Layer 2 of a small transformer language model trained on English Wikipedia (11 layers, counted from 0, width 96).
Take only the direct path to the model's output, skipping the later layers: a vector added to the residual stream pushes a token's score in proportion to its dot product with that token's output vector.

Output vectors of the tokens that the questions are about. A number n stands for n times 0.017.
"ed": 2 -6 42 -45 33 36 1 -44 3 -39 -17 -9 17 -10 -24 -29 -46 -6 -6 26 40 5 3 -15 -7 -31 18 -62 61 -26 -8 -7 3 29 55 -12 12 0 11 23 27 32 -1 -26 21 24 13 5 16 -8 52 8 13 11 44 -17 33 16 -42 -20 69 -20 -10 -22 16 23 1 5 -13 26 33 -50 12 19 -33 32 -17 -2 -7 -5 10 -15 20 -32 -41 21 -4 -22 -9 35 8 -44 -35 -16 -16 7
"stan": -18 -2 -47 16 -38 24 4 -44 -36 41 -8 -34 -12 -30 64 -35 -93 -5 -19 -11 4 -10 25 22 13 28 -3 -41 13 22 54 -57 51 -33 70 -18 48 -81 1 9 -82 -4 -12 60 -38 76 -25 11 20 -26 11 4 -32 31 -4 -39 38 18 14 -19 -70 17 41 -29 -39 -50 31 24 18 -1 42 1 -35 -42 -17 -34 0 30 36 -24 -13 71 -59 11 35 21 40 -25 -5 -6 8 36 6 32 -44 -1
"h": 1 -5 -15 -1 -16 -3 24 39 0 25 3 -38 18 -14 -19 25 3 14 19 -30 14 1 -16 7 -14 -44 9 14 -7 -5 48 1 12 16 -39 9 -7 1 29 17 -9 35 -9 -4 -29 -10 0 -24 11 25 -9 39 27 2 41 3 33 -18 61 -5 -25 17 8 1 47 3 37 1 -16 -9 -1 14 32 -18 -20 -25 -5 7 37 -1 -5 -6 77 -44 13 -60 17 -20 -23 41 -40 5 -44 -17 -19 -4
"one": -28 -2 51 7 17 14 4 -28 -14 -46 3 5 -51 -31 -4 -20 -30 1 20 -12 21 1 -4 -10 21 -48 -32 -26 22 21 74 1 11 -30 5 -19 55 -20 -22 -24 -9 48 44 21 -72 -13 2 12 11 -14 -20 40 -17 31 -18 -16 25 5 -19 -20 -1 16 -1 21 14 -26 51 8 -3 32 -18 -4 -28 27 -12 -45 50 45 -14 16 1 17 42 -43 -7 11 -12 -38 21 4 -53 -20 -27 1 -47 24
"lt": -2 -1 41 66 -42 -23 -8 -23 -9 42 -4 -28 -45 9 3 -40 -56 2 26 12 23 -7 -14 23 -1 72 11 -18 18 -32 2 5 19 -58 -15 -18 48 -9 68 -11 24 -47 22 8 -16 25 0 -26 13 2 29 42 54 70 -21 -35 2 20 -26 -44 -4 18 27 -40 7 -40 20 15 42 30 25 -15 24 -34 32 -23 31 15 15 -19 8 -2 25 62 46 -21 9 14 4 -12 -22 15 41 -18 -30 -31
" reasons": 12 43 -2 12 -71 58 3 -14 -53 24 14 44 -49 -53 49 -8 -61 33 0 -84 -23 -25 13 -24 -8 14 12 -15 36 -7 41 26 50 47 -10 -7 51 8 -7 43 -46 40 48 -26 27 10 -35 -17 28 22 49 30 19 0 11 -18 44 19 4 -6 -47 45 20 -37 1 -24 -1 -26 -38 -2 -9 28 -49 -16 24 -79 3 30 -1 16 -48 71 50 36 -30 -20 -23 -18 44 -29 -24 -48 1 -21 -42 -53
"nan": 16 2 18 -7 19 29 -13 -38 0 -26 3 45 -30 -56 15 -30 -24 63 25 -31 17 23 27 -9 -4 67 14 -18 -17 -44 -18 -28 33 -57 4 -27 -3 -22 20 10 10 -35 31 -18 -5 22 2 -16 -17 -2 21 -3 26 69 -5 7 5 3 48 -33 -22 68 64 62 44 -43 -21 15 -30 29 -8 -28 -8 -47 -16 -23 9 15 44 -43 -7 -18 -25 27 12 -36 -49 -39 -40 -39 -15 91 24 -27 13 6
"red": 63 -2 48 19 -32 -8 17 20 48 -12 20 -44 -49 3 19 -30 -41 -11 -4 -4 15 31 24 7 -20 -13 -14 -5 -19 -16 1 -54 41 4 3 23 1 2 52 -27 -19 61 -1 -26 31 -21 -9 5 36 31 12 25 16 35 1 28 51 29 22 -32 -36 38 6 -5 13 -22 34 -6 -10 23 35 -58 10 41 5 16 -45 -2 -7 28 -2 -6 53 5 3 2 -8 3 -46 48 9 -12 -35 -42 -5 -23
"ced": 25 5 5 -59 -17 12 -11 14 -17 17 -21 -61 -35 1 -11 -1 -56 19 7 -57 35 -12 -47 28 40 66 2 -73 24 -20 12 -61 16 6 -22 71 22 -30 7 22 -10 35 10 -7 2 -8 -1 -11 -22 -32 22 71 -19 35 -18 -33 31 12 -33 -34 -74 2 18 61 -35 -56 40 -4 -1 36 -1 -23 -1 10 -10 -37 -41 14 18 -14 -22 13 32 31 16 -94 8 -29 6 -4 -4 -31 22 15 -64 -39
"iful": 21 12 27 10 -27 54 40 -26 -26 -36 20 -32 29 -7 34 -11 -55 -45 42 -61 -1 -53 46 41 25 34 44 -19 -77 -39 82 30 45 12 29 47 1 -55 24 7 -9 53 81 25 -28 54 -32 -5 -39 -13 22 3 13 41 23 -47 10 -6 12 -57 -51 -42 24 32 33 -57 -5 12 -33 62 -87 8 19 -18 29 -4 3 18 22 -27 2 15 -33 -16 -31 -53 -5 -54 36 43 -16 -25 -80 27 -2 -53
"on": -20 1 1 12 22 -12 2 17 -15 -17 0 8 3 -25 -17 -10 3 8 26 -31 39 11 17 -33 -9 -53 -18 4 22 -5 15 -17 37 -2 -26 -49 37 33 -51 4 24 37 44 -13 -51 4 9 -21 36 -1 -19 -4 -16 0 -4 38 32 -8 -8 -18 -13 20 9 -6 31 -15 28 26 -16 7 7 -3 -7 -33 -28 -40 15 9 0 3 9 6 -25 -35 -24 15 -31 -36 -1 58 -43 -23 -40 5 9 4
"nce": -1 8 5 -23 4 24 -19 10 -14 44 6 -14 4 -43 16 -58 -26 14 -2 -58 -30 15 29 -20 -43 31 19 -65 -53 -28 24 53 36 -93 -48 22 -4 -33 5 -6 -17 19 16 -26 -8 -12 -6 16 -26 -57 34 56 42 43 -44 -8 23 -24 27 -23 -65 -23 -11 40 66 -24 31 10 28 55 7 38 -34 -50 19 -21 -7 57 17 -50 -29 79 16 16 18 -79 -11 -71 -14 68 54 41 31 -26 53 7
" held": 28 9 -26 -2 -19 -2 -14 -14 -8 2 38 -15 31 -6 -15 -9 -47 17 22 -41 22 24 18 20 -15 -10 -6 -25 5 4 4 -17 3 -18 17 -27 0 2 -1 20 0 8 12 38 -35 3 -30 -11 -24 -10 21 -15 -20 33 6 -15 -26 23 -2 -5 -50 -5 63 -7 33 -8 26 36 -12 40 34 19 -1 26 6 1 26 33 -20 -13 -12 -16 12 28 -14 -34 25 -2 26 7 4 15 -5 2 -25 6
"ulated": 1 5 8 46 -50 33 -52 10 16 -11 2 -30 -69 -22 57 -13 -52 40 1 -38 26 -4 26 54 -10 49 11 -29 43 8 70 -57 19 41 19 0 14 -27 1 22 -18 24 2 -4 -13 12 -30 30 -31 -4 9 -8 7 44 37 -65 34 6 -42 -34 -15 -27 -4 6 22 39 33 32 -47 1 -40 -51 20 34 30 -24 -11 17 -30 -59 -38 0 -23 29 51 24 -26 -19 17 12 -39 -1 -22 -61 17 -55
" Release": 32 10 -21 4 4 -3 -6 -18 -24 33 4 19 -8 5 39 5 -22 38 39 -3 11 -28 25 -20 -11 29 30 -76 -18 -25 18 14 32 38 19 82 19 -29 44 34 -45 29 37 -2 5 -17 -28 24 6 1 1 44 40 2 11 -45 7 -16 -9 -27 -50 35 36 -32 32 7 5 38 -3 15 -24 10 -32 1 21 -27 -5 46 12 -24 -36 21 -48 32 89 -18 -2 -11 33 -24 15 -10 -3 24 -52 -32
"icted": 7 11 -6 58 -54 51 -15 -47 -56 -14 -3 62 -18 -30 40 -3 -63 -16 -5 -57 12 -32 -20 7 4 9 18 -75 8 -1 23 -35 8 2 -39 46 -9 -56 -1 55 -11 49 28 -21 35 -6 -12 12 2 11 -32 16 56 48 32 -44 26 33 -1 -42 24 34 56 17 15 3 -6 33 -18 26 -2 -40 -27 -30 40 -9 -62 21 4 23 -25 -20 33 9 -27 -35 20 -34 10 15 36 -45 -49 -6 -31 -34

Each question shows what one neuron of this layer's MLP adds at an activation of 1. A number n stands for n times 0.0039.

n188: 15 -25 -2 20 -31 9 -14 1 -35 8 -15 7 -20 -13 -13 5 -30 7 -31 9 -4 -2 3 6 -2 7 -7 21 -17 -26 -25 29 -2 -2 -4 -9 -29 20 -42 -9 22 -7 -29 2 -6 6 0 -28 -35 -16 -14 47 -18 -38 -18 -5 12 54 -1 18 17 25 1 -2 41 17 8 -7 -23 14 -10 39 -1 -42 -19 -5 8 14 -14 -18 10 1 -22 -1 -16 11 5 -8 2 6 -28 -8 2 -40 2 -19
Which of these tokens does it push up most? " reasons"

n356: -2 -14 -49 -20 -9 -45 2 -59 -16 13 -23 14 9 -12 -23 -18 -8 -1 14 -26 -45 -15 -26 28 29 -3 -44 2 -25 -55 -51 -17 -9 9 37 13 -1 2 30 -27 -21 -18 -2 -36 -14 11 0 17 18 38 24 -29 -17 -9 -24 13 -17 11 3 -3 -3 8 -28 42 -8 18 -12 9 7 -40 -1 6 -19 -10 -18 -7 -40 -45 -12 24 2 -5 39 7 -11 50 -10 69 1 54 8 39 10 -19 3 -30
Which of these tokens does it push up most? "red"

n20: 14 6 -46 7 -16 6 -37 -23 5 -7 14 -33 23 12 -1 7 1 -4 -31 28 -40 5 -29 -1 -20 18 -33 -11 0 -6 -19 -14 -23 28 3 1 12 -14 12 -16 9 -60 7 33 6 34 15 -23 14 -15 -12 6 11 -20 21 -14 -1 6 39 -22 23 0 -19 -31 -19 -2 14 84 -31 24 14 25 32 30 -1 -13 10 -2 -35 -34 -33 1 -13 12 -17 19 -17 1 44 5 -32 4 -8 4 22 10
Which of these tokens does it push up most? "ulated"

n140: 26 -29 -30 -8 14 2 14 -2 -13 -2 6 14 3 -8 -6 13 -26 4 -12 27 17 -4 7 37 -44 3 -2 33 -7 4 -18 -2 -14 21 36 14 -26 -21 13 -25 7 -20 -20 43 4 13 38 0 11 17 -5 12 -11 -7 -24 23 -26 -22 -1 2 53 16 -35 33 -9 60 -49 -5 -14 -2 -18 2 18 4 -25 16 26 24 21 0 -18 31 7 -5 -30 20 -18 33 -12 26 -9 -19 -20 7 17 12
Which of these tokens does it push up most? "ed"

n303: 16 -17 2 -23 23 -48 2 -23 45 -28 15 11 44 15 14 17 22 -26 20 1 23 -26 19 39 -20 15 -23 36 -43 42 -11 27 15 5 40 2 -20 -19 24 2 37 35 -18 40 53 1 -19 -13 33 1 3 -2 29 -17 -16 7 -24 0 1 -8 27 15 -4 36 -11 -19 -27 5 22 25 32 -7 7 -35 2 7 47 -16 6 12 -9 4 -38 1 6 11 -41 49 -28 26 -36 -19 -37 -8 -29 6
Which three tokens does it push up most, strongest first? "iful", "red", "ed"

n327: -9 -11 -15 -19 -17 -50 5 -46 23 -13 11 2 7 23 10 23 4 -27 -9 -22 0 17 2 17 -25 -11 1 -15 -25 40 -19 -24 21 -23 23 22 -26 -20 5 -10 -20 11 14 12 4 5 57 -3 7 35 -1 24 -18 50 4 -43 -53 -9 -12 45 -34 31 -5 13 -34 17 -8 -18 17 -59 48 29 24 44 0 -11 22 8 43 7 33 -31 -16 -34 -4 25 16 17 8 42 26 -19 18 -21 35 8
Pushed down most: " reasons"

n313: -35 12 -16 -42 -43 44 -28 -22 38 -18 29 8 20 33 -27 40 -7 13 19 7 -43 -34 -42 -46 14 -7 4 12 -8 49 -25 -43 -22 6 2 -7 12 -7 17 -6 -48 3 -46 -6 -27 -2 -21 18 -8 -11 15 -6 -23 29 4 -8 -53 -16 2 6 0 -4 -12 3 17 -16 3 4 38 30 17 15 -25 -12 -11 1 10 -40 -38 17 -8 19 3 7 -48 29 10 -9 26 9 8 14 15 -39 13 24
Which two tokens does it push up most, strongest first? " held", "stan"

n380: 24 33 6 -11 27 20 26 -25 -10 -38 -24 -47 37 6 10 19 -18 -13 -40 37 -18 8 -33 -16 22 -42 14 -3 24 14 12 31 25 -13 12 -5 -28 -7 -23 -33 -11 31 -63 -1 1 4 -16 18 8 -17 -13 -16 -22 13 -11 -14 15 36 19 -58 15 -5 74 0 14 28 17 7 -12 -5 3 -1 -24 -42 -10 -31 -32 -28 14 6 9 -20 -1 8 36 48 20 20 -23 21 4 -15 45 10 -9 -2
Which two tokens does it push up most, strongest first? "stan", "ed"

n162: -33 3 9 -6 -22 -35 0 11 9 23 10 9 -5 53 -24 14 -29 1 30 -21 30 42 -25 -20 -18 39 40 40 -5 -20 -6 9 -31 -10 -4 14 -3 18 -1 -2 12 -7 23 -25 -21 11 -45 -27 37 -35 -22 7 -30 -26 26 10 11 14 19 12 -36 -18 -17 1 -43 23 -15 -11 -40 -18 38 -33 -7 9 4 11 1 3 -4 1 -18 -10 -6 -2 -31 5 47 19 -32 -1 11 -23 -19 -1 24 -19
Which of these tokens does it push up most? "red"

n132: 1 -3 -29 -9 -2 25 -15 -8 -25 -9 24 32 -19 17 16 -8 -18 -1 -13 -5 1 27 -27 -9 -15 -24 -19 27 1 42 -26 -10 13 -3 -50 -14 12 17 19 -39 16 -10 -27 15 13 24 17 8 -5 25 14 -8 -5 -1 11 0 -18 -27 1 -36 -21 8 5 7 -33 18 -29 -1 5 -39 7 13 34 -1 0 -38 -11 -22 -19 -19 6 4 4 2 -33 29 10 18 13 5 -5 4 8 -3 -42 17
Which of these tokens does it push up most? " reasons"

n0: 20 -2 11 12 4 -25 -30 -16 17 -21 -4 21 13 21 25 7 1 16 -30 38 -12 -31 2 -15 -18 -30 21 -1 8 28 -40 -10 18 22 21 23 1 15 -7 0 22 -18 13 8 15 8 -30 17 30 4 -36 -52 -49 -13 -32 2 -46 -18 -6 15 42 12 -7 -32 -23 7 8 5 11 9 27 4 16 11 -22 -36 -15 -7 17 -11 12 -16 11 -9 21 31 30 13 12 -6 4 25 -17 17 -12 0
Pushed down most: "nce"

n159: 14 -7 42 3 -2 -33 -15 -9 63 -4 -2 36 -36 30 27 19 2 7 -10 41 -30 31 -15 -1 -20 26 -31 -4 -18 -39 -12 -31 10 -39 32 10 -27 -5 16 10 7 -44 4 16 9 2 4 6 5 24 9 22 -9 -5 19 11 -22 54 -31 -18 20 33 33 33 -42 18 28 29 -9 -4 25 -12 -40 -44 -18 7 7 4 -35 -3 -36 28 -23 -10 -24 -1 -30 -25 15 11 -14 -2 -32 11 -23 19
Pushed down most: "h"

n137: 24 -20 -37 -25 10 -1 -25 -3 -4 14 31 28 -27 3 -39 4 2 4 9 -32 25 28 -18 -26 -18 9 3 14 21 11 -38 28 34 -37 -12 -5 23 -2 -30 -31 3 19 -30 -5 -30 23 20 21 17 -1 -33 5 13 0 16 -40 -13 11 11 3 -11 -1 -25 10 32 -31 -36 25 27 -7 24 -3 -16 -26 18 -3 -12 9 -37 10 -10 16 -26 -15 -8 -28 9 -17 -17 30 -4 47 35 -41 19 8
Which of these tokens does it push up most? "nce"